Layer 2 of a small transformer language model trained on English Wikipedia (13 layers, counted from 0, width 64).
In attention head 0, each number of a token's query is one row of weights dot the token's vector x plus its bias. The head spreads its attention over the tokens so far by the softmax of query dot key.

Query weights of the head. A number n stands for n times 0.013.
q0 (bias -0.030): 7 32 -8 -19 21 25 8 17 8 -21 22 10 8 10 -12 8 -9 20 0 0 -24 -1 12 2 -15 13 7 10 -25 -10 -23 15 5 19 -11 3 -11 28 22 -38 6 -8 -4 -4 -1 -40 25 20 -28 -24 7 -31 19 -8 -12 8 -21 6 -16 25 12 -21 -11 -13
q1 (bias -0.077): 8 -49 -14 -36 24 -8 17 -6 28 5 -28 25 25 46 25 -4 -3 33 3 -39 -43 14 -11 20 -2 -5 19 -9 3 50 -38 49 -5 2 7 -1 -5 57 18 -11 -21 -5 29 -14 1 17 -25 -7 -12 -29 -37 -12 0 -46 -11 12 5 -17 -42 -5 18 -18 23 43
q2 (bias 0.049): -44 40 -5 -10 -16 7 12 -3 -24 18 -32 -9 4 -42 -3 3 3 11 23 61 5 14 24 -11 22 24 -22 -25 -13 -28 22 -31 10 -64 -33 38 3 14 -7 -4 16 28 0 -50 15 3 -49 -37 12 0 16 -10 -13 -6 34 26 1 -10 26 35 33 -5 21 -21
q3 (bias 0.102): -14 20 10 11 6 -95 43 -11 -32 -46 15 -13 -4 -6 -26 -21 -32 -25 65 8 32 -45 9 44 -14 21 31 35 -30 -40 40 32 -34 3 -7 -64 -11 -9 54 16 10 22 26 -1 38 -9 -2 -4 -12 14 -61 -59 33 21 -15 37 -19 58 8 18 20 -37 -17 44
q4 (bias -0.009): 2 -47 13 -20 -5 27 17 -9 -8 -3 19 -13 -17 -9 -41 20 -51 19 -21 10 -3 4 14 -30 11 -8 -26 -7 6 -14 0 -4 10 23 -6 25 6 2 -22 5 20 8 29 -15 14 -18 14 -4 17 4 7 -17 7 24 54 -23 44 28 -8 3 -7 3 -30 1
q5 (bias 0.016): 32 33 41 14 4 -15 33 2 -2 5 18 13 -7 7 9 42 62 -33 -30 -29 6 -19 11 -10 -32 30 -16 -22 11 -25 15 -5 14 27 2 -28 -18 -28 -28 14 8 14 -17 22 -13 22 32 11 -5 5 13 -1 -21 -37 6 -39 -40 -34 -19 22 4 -23 12 -24
q6 (bias -0.055): 25 6 -8 -10 -64 -4 1 -1 -12 1 -19 -3 -39 0 21 22 -8 26 -2 6 -28 9 15 22 30 25 21 8 -6 4 0 0 -40 -8 7 -23 6 -23 1 37 41 -1 -34 52 -44 9 -1 -20 32 -16 -5 -9 -28 -13 -34 -14 7 7 -6 -14 10 4 23 31
q7 (bias 0.053): -11 3 17 -4 -25 -37 35 -8 -15 26 -12 29 -16 16 1 -42 52 -29 -4 0 -4 22 28 -22 3 14 -20 -17 -52 -8 17 -9 11 -1 14 -48 3 -34 63 -22 -13 16 28 2 -17 -11 -2 21 7 31 31 1 31 11 2 -4 -57 42 -18 36 -5 -4 -15 -17
q8 (bias 0.032): -3 33 -31 10 15 26 28 18 -16 -20 5 5 12 4 16 5 12 -7 -8 -2 -27 -3 4 -8 -7 47 -6 -58 -1 0 8 -18 -25 34 8 17 25 9 -18 -11 17 46 17 -24 -8 -16 36 41 -1 1 -21 -38 -36 -24 -51 5 -4 -36 1 16 -31 -23 61 -24
q9 (bias 0.011): 5 4 -33 4 9 -39 16 -35 7 1 22 0 33 32 35 -3 4 -1 -8 2 -15 -8 3 -33 -13 2 17 3 4 -16 1 6 10 12 6 24 7 3 18 29 2 30 31 -13 -47 -9 1 1 22 -14 16 -15 1 -44 -35 0 -29 -21 -2 0 -5 32 -12 -21
q10 (bias 0.017): 5 24 52 15 -17 12 -25 19 -29 13 26 2 -30 29 14 -5 -27 -9 9 44 -27 -19 -6 34 2 13 -23 41 10 38 7 19 -1 -50 -21 -5 -9 -19 -21 49 -37 -6 0 -15 6 8 -27 -60 61 6 16 -19 -27 8 3 -50 -29 -21 13 0 11 25 -1 16
q11 (bias -0.033): 18 -26 24 34 -46 0 5 41 -22 23 -4 -37 2 -34 -44 -63 -14 22 17 50 50 -5 -13 16 -26 -16 7 24 -3 -1 -15 -18 -53 58 20 0 26 25 -8 9 -10 38 17 22 1 3 3 -42 -5 -7 -7 -33 -21 -11 -3 -42 -10 -5 -18 31 -6 55 11 27
q12 (bias -0.067): -25 12 -31 5 13 81 33 -5 36 39 -22 51 15 25 -5 35 20 -73 0 -26 -33 5 -13 -32 7 -13 -37 -46 -21 65 17 -2 -26 -26 58 15 -62 13 49 -16 2 -22 -15 20 -1 18 -36 21 46 -24 -10 13 17 -5 -42 -13 7 -39 -40 6 -9 -3 35 -25
q13 (bias -0.030): -2 17 -36 -18 -22 -41 -15 -32 13 -29 25 -4 24 -29 31 15 27 -4 19 25 -9 21 -5 25 33 -8 -39 -1 11 -61 19 -10 -13 33 15 8 13 12 21 87 12 11 -14 -43 -17 -16 -7 -3 -7 2 -20 -33 17 -28 7 -20 2 15 -26 7 20 -10 -21 35
q14 (bias 0.121): 22 50 7 -24 -16 6 43 33 -12 -30 1 17 31 36 4 -19 -18 -7 5 -2 -11 54 1 7 -48 13 -40 -2 -6 -7 21 -35 -29 -6 -30 1 14 0 -22 19 29 2 -3 -25 -31 29 -17 -25 -77 -15 10 1 47 6 30 23 30 1 2 14 -20 10 -34 -25
q15 (bias -0.069): -24 -13 -8 -6 -3 -33 -1 -33 2 0 -30 12 -11 7 10 -10 -12 28 20 13 15 8 30 15 -30 5 19 4 -13 22 -4 -3 -8 0 27 -1 3 -29 17 -18 25 1 15 2 -8 1 -3 23 -35 7 21 19 -1 -24 14 -49 12 5 -29 11 -4 -9 -2 30
q16 (bias 0.024): 5 12 24 -4 4 -17 29 24 -15 -22 7 8 -2 18 9 18 19 -13 -13 31 -29 -28 35 7 0 -2 -34 9 -29 -14 -24 -44 -18 -12 9 28 -50 31 37 -41 13 6 18 -2 -8 11 -15 16 35 -13 26 -2 19 17 -23 23 27 8 -37 -7 21 -31 -26 -27
q17 (bias 0.065): -7 -1 10 33 -14 -20 -21 4 -23 -13 -16 -18 -14 53 6 11 -18 -11 -21 10 -27 29 -3 8 10 1 -40 1 -2 -27 -20 -32 7 -37 15 31 21 43 23 -19 17 4 40 1 -4 3 -2 -40 -1 13 4 16 2 40 8 -8 39 -5 -19 28 35 -20 -22 -28
q18 (bias -0.070): -19 -39 71 -19 5 1 23 0 3 -22 -25 -9 -29 -13 -18 -11 -6 19 30 0 3 13 14 13 -4 -19 38 -31 11 -22 -29 2 8 -33 1 -12 5 -14 14 26 -17 -8 -38 34 19 20 12 -12 18 -3 -3 -4 18 -13 4 -26 20 -15 50 4 13 -12 -20 26
q19 (bias 0.022): -3 19 6 6 33 -24 -37 3 -18 -17 7 -17 -11 11 72 22 -10 -20 -20 30 -4 -38 -19 10 28 16 7 57 -10 -8 5 26 -16 14 12 -14 -31 -17 -24 -10 -4 -7 11 -37 8 20 7 -41 24 -2 -28 -68 27 31 -13 26 -36 -6 36 -11 0 29 -7 14
q20 (bias -0.037): 45 -16 32 -13 -32 -17 -9 4 -2 -12 -9 -11 11 1 25 -7 26 -12 -13 -6 -4 22 -12 2 -16 -35 2 13 6 -4 -17 -6 -3 3 26 18 16 -1 -4 10 15 -14 -19 32 9 -21 19 -33 -17 16 -10 -40 -8 16 -31 18 35 -19 -2 -8 23 -47 -5 61
q21 (bias -0.035): -4 -1 16 -5 -14 -8 2 42 28 -19 -16 20 -27 -20 -24 26 28 -15 11 44 -18 15 -5 -7 5 -7 -20 5 -3 -12 27 11 -1 1 -14 17 27 -12 -8 -24 -6 -27 -49 -6 -27 -1 28 -33 31 7 32 0 14 1 -38 -1 -10 -38 -18 35 23 -20 7 34
q22 (bias -0.129): 26 -16 21 -29 27 16 14 19 -36 16 23 20 10 18 19 -14 40 0 4 5 14 -6 -12 4 20 7 -24 -8 -9 -8 6 6 -15 25 -1 -28 1 20 -40 10 -12 -21 -1 -52 -9 0 5 7 -26 28 -21 9 -8 -16 -20 -9 34 -5 -3 -9 1 -12 1 -6
q23 (bias 0.047): -19 0 -12 -18 -12 16 -2 42 19 15 11 29 38 -21 -48 41 12 -27 2 -38 -7 10 -21 1 -16 -6 3 -1 -3 20 -49 18 -22 20 23 36 12 52 12 -30 -45 -4 4 -4 -58 -46 2 -32 27 -15 15 16 -16 25 -6 -2 14 -9 -4 16 -2 6 7 13
q24 (bias 0.068): 13 11 -32 -15 -29 5 -39 -37 12 -26 -5 -28 27 -15 -2 1 -14 -13 -46 -19 -20 28 25 12 -22 16 -49 -25 50 39 12 -22 -40 -32 11 -6 41 -24 58 27 36 -13 8 -24 22 -22 31 34 -3 9 27 -12 3 -17 15 6 -5 1 13 -5 24 11 -62 34
q25 (bias -0.038): -5 -23 -10 -2 20 30 -12 9 29 -9 30 -20 18 45 -22 -6 -2 1 -19 -17 -3 11 -5 -21 -6 0 11 0 1 9 -46 -32 2 -10 23 3 22 -8 -26 41 20 14 1 1 -29 -23 1 -3 8 15 -5 -11 -20 30 -2 11 -11 -6 14 -16 8 -9 -12 14
q26 (bias -0.010): 34 -28 7 33 -46 -44 -15 -2 10 -5 6 -1 5 -39 44 -9 -18 -10 -39 11 11 52 22 -13 -25 22 25 -20 15 18 22 22 25 17 -6 44 38 -35 12 -7 -10 -5 -5 14 -11 -24 -10 -25 11 -41 9 -33 5 -7 -39 -76 -16 38 20 19 -24 16 -3 21
q27 (bias -0.004): 23 7 -26 1 -7 -1 -10 26 6 -18 42 -35 21 36 10 -25 10 -33 -30 8 2 53 -1 17 -16 -2 -23 -12 -2 45 10 54 27 -4 14 33 36 1 14 -38 -12 -29 -9 -25 3 -24 -22 13 29 -36 28 21 -11 -15 -32 -28 -43 30 -36 0 -6 21 -8 -20
q28 (bias -0.024): 17 0 13 -31 -28 14 -25 -19 -14 14 22 15 33 19 -15 15 15 -31 -54 -11 -7 -2 -23 36 -17 10 -10 19 -7 24 -51 7 37 -2 4 19 32 19 -23 -8 -48 -5 16 13 10 -12 13 27 16 18 33 28 1 -36 -52 16 18 -13 -1 8 14 -30 -23 -18
q29 (bias -0.006): 1 14 5 0 -16 6 29 -27 25 -32 -34 -23 1 4 33 22 2 -28 19 -30 12 -1 -30 -23 12 -8 -21 -27 -17 -25 2 9 -22 3 7 -6 12 41 -33 22 13 -29 26 41 29 4 25 -37 10 -12 16 8 15 4 33 10 1 13 25 -7 34 -27 -64 -22
q30 (bias 0.141): 21 24 -2 -7 -2 -23 0 -18 11 -29 -6 13 14 -11 -3 39 -45 -41 26 -28 15 9 20 8 7 -16 16 11 -24 1 -1 -2 13 1 -1 -4 27 -25 -20 -14 -6 -5 14 2 -5 -58 11 5 -4 -34 -6 -23 -28 17 33 4 13 47 3 45 -27 -15 28 9
q31 (bias 0.102): -15 28 -19 -2 -3 -29 -1 24 18 4 -3 -10 -6 -20 0 -31 -4 -16 21 9 -12 10 7 11 -9 32 13 -17 18 23 -18 -12 19 11 1 -46 9 -19 41 -11 -13 12 -9 16 -2 19 28 -16 5 4 -16 28 35 5 4 47 -26 -16 -11 4 -21 -5 0 -27

Each question shows a short text with each token's key, already scaled and adjusted for position as the last token sees it. A number n stands for n times 0.0056.

Then comes the last token's vector x. A number n stands for n times 0.029.

0 "p": 4 14 2 -9 -28 12 42 12 2 20 32 6 -9 46 2 5 -21 -12 -11 13 30 65 -15 -32 -10 -65 -4 -3 -42 1 -35 -5
1 "position": 24 -6 10 -8 -18 15 24 27 -6 5 46 12 -15 44 2 12 -19 28 -24 -10 33 26 -36 -9 -21 -39 -3 2 -29 8 -5 19
2 " S": 8 -9 12 -7 -23 4 66 -4 14 -2 27 8 -3 36 -1 0 -29 3 40 -2 24 43 18 -30 -16 -31 1 -3 -51 -5 -51 -24
3 "co": 0 -4 11 -14 -36 13 21 -8 11 -2 26 19 1 42 -3 25 -9 -1 29 -5 35 55 21 -23 -8 -60 -7 2 -43 8 -43 -23
4 "re": 4 -5 16 -10 -47 11 36 12 4 9 27 0 4 42 -8 29 -19 -5 14 14 31 29 62 -34 -3 -30 2 -2 -32 8 -32 -54
5 " |": 19 -1 4 -5 -42 7 41 22 -2 13 32 22 -1 33 -23 18 -29 -6 24 0 22 61 17 -27 -12 -50 5 -11 -5 8 -23 -19
x: -55 -5 8 -1 -52 -15 15 -17 16 8 1 10 14 -10 8 -5 -67 3 1 -26 21 -6 14 9 50 -5 -24 35 8 54 7 -46 3 45 -18 -15 22 -10 7 -5 5 -18 40 14 -22 14 39 17 -3 -7 -16 -38 39 10 22 16 -23 11 -42 -24 30 1 39 -29
Which token does the last token look at most? 1 "position"

0 " ": 9 11 1 -5 -23 10 48 12 2 12 26 7 -11 37 -15 -9 -17 -15 -7 6 23 53 -8 -40 -15 -56 2 -9 -26 -1 -25 -5
1 "hy": 12 5 6 -7 -37 8 16 0 1 13 36 15 -8 29 11 11 -4 23 20 -9 30 47 0 -25 -12 -42 -11 3 -24 -3 -39 -4
2 "po": 11 1 8 -9 -42 5 20 21 7 -4 14 8 -4 18 -9 22 -15 7 28 -8 47 44 34 -31 -19 -41 -9 2 -24 6 -46 -29
3 "the": 21 4 7 -1 -39 4 27 14 11 8 19 -2 -6 33 -22 22 -5 -9 35 -6 26 51 19 -21 -13 -36 -9 4 -36 4 -55 -19
4 "s": 11 -9 13 -3 -45 6 43 -6 3 -4 30 8 -3 26 -6 -2 -17 0 24 -2 23 47 5 -24 -13 -33 -5 9 -47 0 -32 -5
5 "ized": 19 14 6 7 -25 -1 32 27 -4 15 29 14 -4 51 -4 -6 -28 -3 20 -11 23 46 -19 -5 -5 -43 -3 0 -19 4 -20 13
x: -33 -33 7 -10 -63 -45 7 18 7 -7 -16 6 -19 -28 27 12 -44 -18 15 -11 30 10 -5 20 -1 -29 -1 34 35 62 3 -34 -4 34 -29 0 11 -5 -2 -13 -9 -24 10 6 -31 17 25 15 18 -20 5 -25 51 32 25 32 -12 34 -40 -30 25 5 29 -27
Which token does the last token look at most, and with what share of its attention? 5 "ized", with about 40%

0 "d": 2 6 0 -2 -21 10 46 7 1 8 23 6 -9 32 -13 -9 -17 -15 -10 9 19 53 -15 -28 -6 -61 -2 1 -30 0 -24 -5
1 " describe": 17 -6 0 5 -10 4 6 6 -5 9 28 20 -8 45 -15 16 -34 7 1 -5 28 31 -34 -4 -6 -33 2 2 -6 7 14 20
2 "d": 10 -3 4 -2 -36 4 54 1 3 -2 17 9 -1 15 -16 3 -21 -11 33 4 26 40 20 -19 -7 -42 -7 10 -31 0 -36 -21
3 " Gu": 17 6 7 0 -29 1 29 7 10 -9 9 10 -3 35 -12 23 -13 0 19 -13 38 23 50 -16 -9 -11 -4 -1 -18 2 -61 -46
4 "t": 28 2 9 -3 -49 3 32 -9 10 4 18 10 3 33 -13 11 -11 4 11 1 25 27 21 -10 -1 -9 -7 8 -38 6 -46 -32
5 " as": 10 -3 5 -5 -36 9 17 7 -9 -7 26 3 -7 24 -22 40 -23 -2 27 -12 21 34 -1 -19 -9 -40 2 10 -34 7 -12 -7
x: -42 -25 -13 -5 -55 -17 1 15 33 30 2 -4 0 -8 24 -12 -76 -20 -11 3 58 -5 -4 16 24 -8 -19 6 36 46 16 -26 17 34 -46 15 18 0 -6 13 5 12 10 16 -21 -3 43 -11 6 3 -22 -28 45 -1 21 9 -37 36 -45 -24 11 9 -14 -3
Which two tokens does the last token look at most, in order? 1 " describe", 0 "d"

0 " Ro": 9 -7 4 -1 -28 13 62 4 10 -3 32 10 -17 52 -27 10 -25 -1 -18 8 24 64 -2 -43 -10 -73 3 -3 -46 5 -26 -26
1 "ad": 12 -8 10 4 -42 2 49 16 13 -3 41 23 9 45 -35 17 -16 -1 38 -4 16 41 -4 -38 -24 -41 -2 4 -44 -1 -28 -17
2 " event": -12 -64 5 -18 -11 22 37 -18 1 -19 30 16 -19 30 -10 7 -27 16 -10 -1 -6 41 -53 14 -23 -39 5 19 -35 -1 2 39
3 "s": 3 -17 18 -2 -53 4 55 -13 5 -15 35 8 -1 38 -7 2 -22 4 32 5 21 61 15 -32 -11 -39 0 9 -66 0 -33 -11
4 "\n": 14 3 5 4 -18 11 42 7 6 23 24 16 1 55 -33 9 -4 4 37 14 53 70 36 -28 -21 -30 7 -10 -29 2 -61 -32
5 "\n": 16 4 6 5 -22 10 40 5 4 23 23 17 1 53 -36 11 -5 1 40 13 54 67 39 -26 -19 -28 7 -9 -27 2 -66 -32
x: -41 -17 9 17 -34 -38 19 10 17 6 4 11 12 16 -1 4 -69 -4 -8 -6 35 -23 -8 4 22 -31 -14 31 28 57 -4 -59 24 36 -4 26 7 -17 3 10 -8 -12 24 13 -36 5 37 4 21 -9 -10 -52 59 -18 -4 28 -26 1 -21 -22 34 -16 13 -9
Which token does the last token look at most? 2 " event"

0 " H": -2 9 3 -3 -25 15 51 6 9 7 26 2 -14 49 -16 2 -22 -5 -9 7 19 58 -9 -26 -4 -55 2 -6 -32 -2 -39 -18
1 "in": 8 0 11 -8 -41 11 34 21 5 3 33 11 3 33 -16 10 -31 -4 20 0 31 29 16 -36 -14 -35 8 3 -23 4 -20 -29
2 "d": 6 -4 5 -2 -39 3 61 -4 7 -6 19 11 -1 18 -22 1 -22 -8 37 7 24 45 23 -25 -10 -47 -6 11 -38 1 -37 -32
3 "u": 10 23 9 -17 -48 15 30 19 6 15 22 6 3 27 1 21 -8 -3 20 -3 42 30 42 -35 -5 -31 4 -2 -7 0 -52 -46
4 " India": 14 -21 7 -10 -21 22 9 15 -2 11 33 13 -11 44 -11 24 -20 -2 20 -20 15 39 -36 -5 -21 -33 12 -10 -10 -3 -28 9
5 " was": 4 -2 2 -10 -29 18 33 13 2 -5 26 12 -15 26 -5 14 -39 6 18 -23 14 47 -27 -15 -14 -66 2 -6 -16 6 -6 -14
x: -33 -29 -9 -21 -50 -48 23 1 39 21 -1 -8 8 -27 15 -2 -50 -23 -11 7 33 -1 -26 51 40 -14 -17 -11 31 59 -11 -25 38 39 -38 -1 8 -11 10 -2 17 -13 40 25 -34 19 25 11 2 -28 -21 -11 16 15 30 29 -20 12 -57 -19 1 3 22 -1
Which token does the last token look at most, and with what share of its attention? 5 " was", with about 30%

0 "ga": 5 10 2 -4 -32 15 48 7 3 14 32 15 -17 43 -16 12 -9 -2 -12 7 28 51 -9 -35 -5 -58 -7 0 -39 3 -33 -10
1 "lu": 13 6 6 -7 -40 18 23 6 4 11 31 18 -12 23 -13 24 -13 7 14 -7 58 50 27 -27 -16 -37 -8 2 -6 -1 -57 -27
2 "ru": 17 10 10 -12 -49 15 30 10 1 9 32 13 -10 24 -10 31 -9 1 9 0 55 25 46 -28 0 -28 -6 8 -19 3 -40 -49
3 " on": 21 17 10 -8 -57 14 34 28 0 22 22 10 -3 29 -29 25 -36 -4 22 -2 33 48 2 -4 -3 -53 -4 0 -14 1 -24 -8
4 " 11": 29 -4 5 -28 -41 6 14 30 6 21 35 10 -5 26 -15 21 -12 29 2 -20 38 11 3 -30 -18 -27 2 -9 -11 11 -28 9
5 " December": 6 3 8 -7 -38 20 28 27 4 3 27 14 0 41 -22 52 -29 -10 19 -5 37 42 22 -5 -16 -40 2 -5 -27 5 -13 -17
x: -27 -35 4 12 -15 -53 22 -20 21 10 1 12 -8 -5 17 17 -51 -8 -18 -36 20 38 29 21 18 -28 -49 8 -9 63 5 -13 38 36 -23 0 12 22 4 -9 -11 15 2 37 -4 30 7 23 5 -14 -8 -62 48 -3 3 22 -25 15 -17 -37 12 11 5 -38
Which token does the last token look at most, and with what share of its attention? 4 " 11", with about 30%

0 "m": 3 2 3 -4 -29 12 50 9 -2 10 31 11 -11 46 -6 3 -18 -9 -14 2 21 67 -14 -35 -15 -62 -3 3 -41 -4 -42 -13
1 " pro": 18 -6 3 -20 -28 6 39 20 -4 9 46 13 -10 13 -4 30 -28 7 29 -3 21 38 4 -30 -20 -53 3 6 -27 -3 -32 -27
2 "ud": 13 0 8 -11 -45 5 40 14 1 6 27 19 -2 27 -14 22 -24 11 32 -5 37 48 -3 -35 -20 -59 -5 1 -21 -2 -44 -26
3 "ly": 14 2 12 -15 -42 22 26 1 5 6 43 1 -3 42 21 -1 -23 5 18 -3 31 66 -3 -20 0 -47 1 -2 -25 5 -19 -19
4 " out": 12 -1 4 -15 -26 -19 63 16 -3 -8 41 12 -4 45 -8 1 -28 8 7 -10 19 37 10 -5 -5 -42 -3 3 -52 -2 -7 11
5 " and": 19 8 8 3 -42 5 30 9 5 4 24 17 3 46 -13 15 -34 13 28 -7 23 63 10 0 -5 -47 -2 -9 -26 9 -39 -44
x: -75 -48 4 -9 -48 -24 13 -2 29 -2 28 7 -13 4 17 7 -44 -5 -6 -9 27 -10 0 20 40 -29 -6 22 28 58 15 -44 28 32 -24 6 34 -22 2 -9 -11 6 16 4 -36 -2 22 17 20 -7 -24 -11 29 42 23 17 -34 18 -34 -25 19 -9 -3 -8
Which token does the last token look at most? 4 " out"

0 "i": 3 12 2 -5 -27 11 30 8 3 13 23 9 -9 31 -15 -1 -13 -6 -10 4 17 48 -5 -29 -3 -51 3 0 -19 2 -37 -19
1 "y": 4 3 6 -5 -36 16 38 2 2 8 30 14 -2 28 4 -4 -16 6 7 4 26 36 2 -16 1 -25 -2 2 -33 -1 -19 -13
2 " Ka": 15 -1 7 -2 -36 -2 39 -11 11 -6 10 15 -9 29 -17 17 -6 3 21 -2 20 23 33 -20 -1 -20 -4 2 -26 0 -45 -40
3 "pt": 14 -4 9 -7 -32 10 31 3 5 13 28 3 -5 30 -17 11 -19 14 12 -1 17 36 7 -10 -9 -20 -4 9 -24 5 -44 -8
4 "y": 2 2 7 -8 -46 15 33 -1 5 6 25 11 2 25 0 2 -17 4 17 4 28 37 17 -14 3 -25 -1 3 -31 -2 -27 -20
5 "u": 8 17 7 -15 -41 13 24 12 5 12 19 6 3 20 -1 18 -7 -3 18 -4 32 23 35 -28 -4 -25 4 -1 -4 0 -45 -38
x: -49 -7 7 16 -46 -63 -9 -3 10 4 16 11 -17 -19 17 7 -29 -23 -16 -15 30 -9 10 15 52 -8 21 -2 -15 43 4 -46 20 36 -58 -9 23 2 3 -1 7 -6 20 -19 -18 52 42 -2 12 7 -15 -58 53 -14 27 21 -49 1 -21 -18 19 24 29 10
Which token does the last token look at most, and with what share of its attention? 0 "i", with about 50%

0 "\n": 1 10 2 6 -19 10 42 9 2 20 25 10 -11 49 -21 -4 -10 -10 -8 17 33 66 -10 -27 -5 -54 5 -7 -29 0 -37 -2
1 "|": 4 4 2 -9 -37 22 26 29 -6 27 29 11 1 49 6 33 -10 -8 2 2 36 67 -26 5 3 -16 7 -5 -15 -3 8 27
2 " I": -4 -4 9 -14 -43 14 57 -5 6 6 27 9 -1 42 6 24 -23 7 29 -1 25 21 -6 -17 6 -40 6 4 -23 -16 -24 -24
3 "g": 9 8 11 -6 -56 5 23 2 12 -2 10 8 5 41 -5 19 -12 5 41 0 35 45 43 -27 -10 -16 -6 -2 -23 0 -56 -51
4 "or": 8 -5 17 -5 -46 10 27 5 1 -2 26 13 8 31 -20 24 -20 10 27 -6 26 48 30 -28 -17 -42 0 4 -20 -3 -36 -39
5 " A": 8 5 14 -7 -49 5 40 -2 16 15 20 9 3 42 -16 21 -25 1 30 6 16 35 27 -17 6 -40 6 0 -16 -4 -59 -42
x: -45 -11 30 23 -29 -26 -4 11 24 27 25 13 -35 -14 21 30 -49 -41 -30 -24 16 -12 2 1 31 -1 1 26 1 60 -3 -64 21 41 -6 -14 -3 -4 -3 6 -16 31 -10 20 -3 30 18 -12 9 -26 -28 -40 31 13 34 3 -11 3 -61 2 25 -5 21 5
Which token does the last token look at most, and with what share of its attention? 1 "|", with about 50%

0 "w": 8 23 -1 -4 -30 15 38 18 3 23 33 1 -12 46 -11 3 -19 -13 -19 7 37 71 -23 -32 -10 -64 -1 -3 -31 1 -42 -5
1 "ell": 28 18 14 -4 -30 23 35 27 8 10 45 8 0 48 -6 15 -21 10 13 -14 39 25 -4 -19 -16 -6 -2 -5 -37 11 -7 -14
2 "\"": -17 2 8 -4 -3 14 11 27 0 19 29 18 -7 58 -19 9 -15 28 -16 -20 21 50 -45 5 -8 -26 9 -12 -46 8 -12 24
3 " |": 18 1 4 -3 -41 10 40 28 -1 16 31 23 -3 35 -24 18 -31 -6 21 0 25 67 12 -25 -10 -52 5 -12 -1 9 -21 -15
4 " 4": 26 -6 7 -28 -36 10 12 34 5 28 32 8 -5 32 -16 34 -18 22 14 -8 46 34 22 -35 -12 -33 6 -15 -5 9 -28 -11
5 ":": 22 20 7 9 -32 8 31 3 -2 22 31 25 0 39 -33 27 -22 -16 29 2 36 49 35 -9 0 -23 3 -6 -25 5 -29 -45
x: -52 -7 12 -8 -34 -17 -9 -19 35 6 20 -2 -1 -13 9 -3 -55 -17 -3 -35 27 -16 18 -3 21 -25 -4 35 -12 78 17 -27 20 49 -18 3 24 11 6 -11 38 2 11 1 -33 2 19 0 30 5 -47 -35 44 11 14 16 -26 20 -22 -26 44 -9 22 -24
Which two tokens does the last token look at most, in order? 2 "\"", 0 "w"

0 "po": 5 5 3 -3 -27 10 31 15 1 8 21 6 -10 32 -10 3 -15 -5 -10 3 32 56 -5 -32 -11 -56 -3 -1 -29 3 -29 -10
1 "ly": 11 0 9 -10 -29 18 25 3 2 8 37 3 -5 36 16 -4 -18 4 9 -3 24 55 -10 -15 -2 -37 0 -1 -20 3 -12 -9
2 " of": 14 12 9 11 -32 10 30 11 -1 13 27 10 2 33 -14 1 -25 -2 26 -3 23 44 10 -13 -9 -40 0 1 -20 6 -17 -19
3 " the": 8 -2 5 -2 -37 4 16 7 10 9 20 6 -3 28 -7 22 -22 7 33 -5 17 65 -1 -11 -13 -43 0 -5 -24 1 -47 -15
4 " Indian": 3 -23 5 3 -1 9 10 19 -5 6 26 11 -6 41 -21 19 -24 -13 15 -26 8 32 -16 11 -18 -27 12 6 -12 -1 -9 17
5 " history": 19 -17 7 -11 -16 8 21 24 -3 8 31 9 -11 35 -15 23 -28 7 1 -16 3 24 -34 4 -26 -26 3 2 -15 -1 -14 3
x: 2 -18 10 10 -46 -52 19 -1 30 34 -25 -9 -36 -24 18 1 -61 -10 -8 -6 10 -11 8 23 -11 -15 -47 26 8 47 -5 -41 24 35 -33 1 18 -22 11 -8 -4 -12 5 10 1 35 48 19 30 -25 7 -41 19 18 44 40 -29 19 -22 -27 14 20 10 -23
Which token does the last token look at most, and with what share of its attention? 4 " Indian", with about 30%

0 " Ro": 8 -7 4 -1 -28 13 61 4 10 -3 32 9 -17 52 -26 9 -24 -1 -18 8 24 63 -2 -42 -10 -72 3 -3 -46 5 -25 -26
1 "und": 6 -5 7 -3 -1 4 54 6 5 8 51 28 4 44 -16 -5 -31 12 5 -11 32 30 -2 -26 -13 -54 4 -1 -48 6 -15 -1
2 " of": 17 20 13 14 -44 10 42 16 0 11 36 14 5 43 -19 2 -38 -4 38 -3 25 63 14 -21 -12 -60 2 0 -29 8 -20 -24
3 " 16": 31 -8 4 -31 -34 6 21 36 12 22 33 11 -4 33 -19 19 -23 22 11 -19 39 34 16 -37 -24 -46 9 -18 -4 9 -37 -4
4 " |": 18 1 5 -5 -43 7 43 27 0 9 32 24 0 33 -25 15 -34 -7 26 0 21 73 16 -32 -16 -60 7 -15 0 10 -19 -21
5 " Qu": 36 9 9 0 -14 -7 43 13 13 -11 23 12 -4 37 -21 5 -29 3 22 -27 65 33 47 -14 -25 -32 -4 -5 -33 2 -66 -45
x: -3 -9 -34 5 -52 -31 46 -19 14 -7 12 16 -18 -21 1 14 -38 -2 -6 -48 45 8 -22 -12 33 -49 17 21 2 50 44 -59 40 8 -29 10 11 18 23 15 -22 33 12 5 -17 53 27 8 14 -39 -25 -30 23 14 14 -9 -18 -17 -24 -26 44 -1 -4 4
Which token does the last token look at most? 1 "und"

0 "38": 2 15 5 -2 -19 5 35 24 4 12 26 8 -11 51 -14 -15 -17 0 -16 5 29 75 -23 -49 -18 -73 2 -13 -31 4 -35 1
1 " |": 16 -1 5 -1 -33 5 45 28 1 9 32 26 -3 37 -17 10 -32 -4 21 2 21 75 5 -30 -15 -55 4 -14 -5 9 -12 -17
2 " 8": 21 -4 8 -23 -33 7 13 34 12 18 34 9 -3 34 -13 18 -14 21 15 -17 47 33 23 -49 -23 -32 8 -18 -2 10 -33 -15
3 " |": 15 -2 6 -4 -41 4 40 24 2 8 28 24 1 33 -24 14 -33 -6 27 0 22 72 19 -31 -14 -57 6 -14 -2 9 -20 -25
4 "\n": 15 4 7 6 -20 7 37 6 6 19 19 15 1 48 -31 8 -5 -1 38 10 55 66 38 -26 -19 -32 4 -10 -24 2 -63 -37
5 "|": 5 4 4 -14 -43 23 32 28 -6 28 31 10 6 57 3 40 -11 -10 6 0 44 80 -16 2 -3 -23 8 -5 -26 -3 -2 15
x: -47 -29 16 9 -58 -27 13 2 22 -11 12 -6 23 -5 9 4 -64 -26 -2 -24 14 43 1 -2 16 -8 -1 51 0 55 -3 -51 26 59 -1 14 -7 -11 -13 14 9 -4 20 5 -11 24 37 -7 3 6 -5 -46 26 6 14 15 -12 12 -48 -34 17 -1 37 -26
Which token does the last token look at most? 5 "|"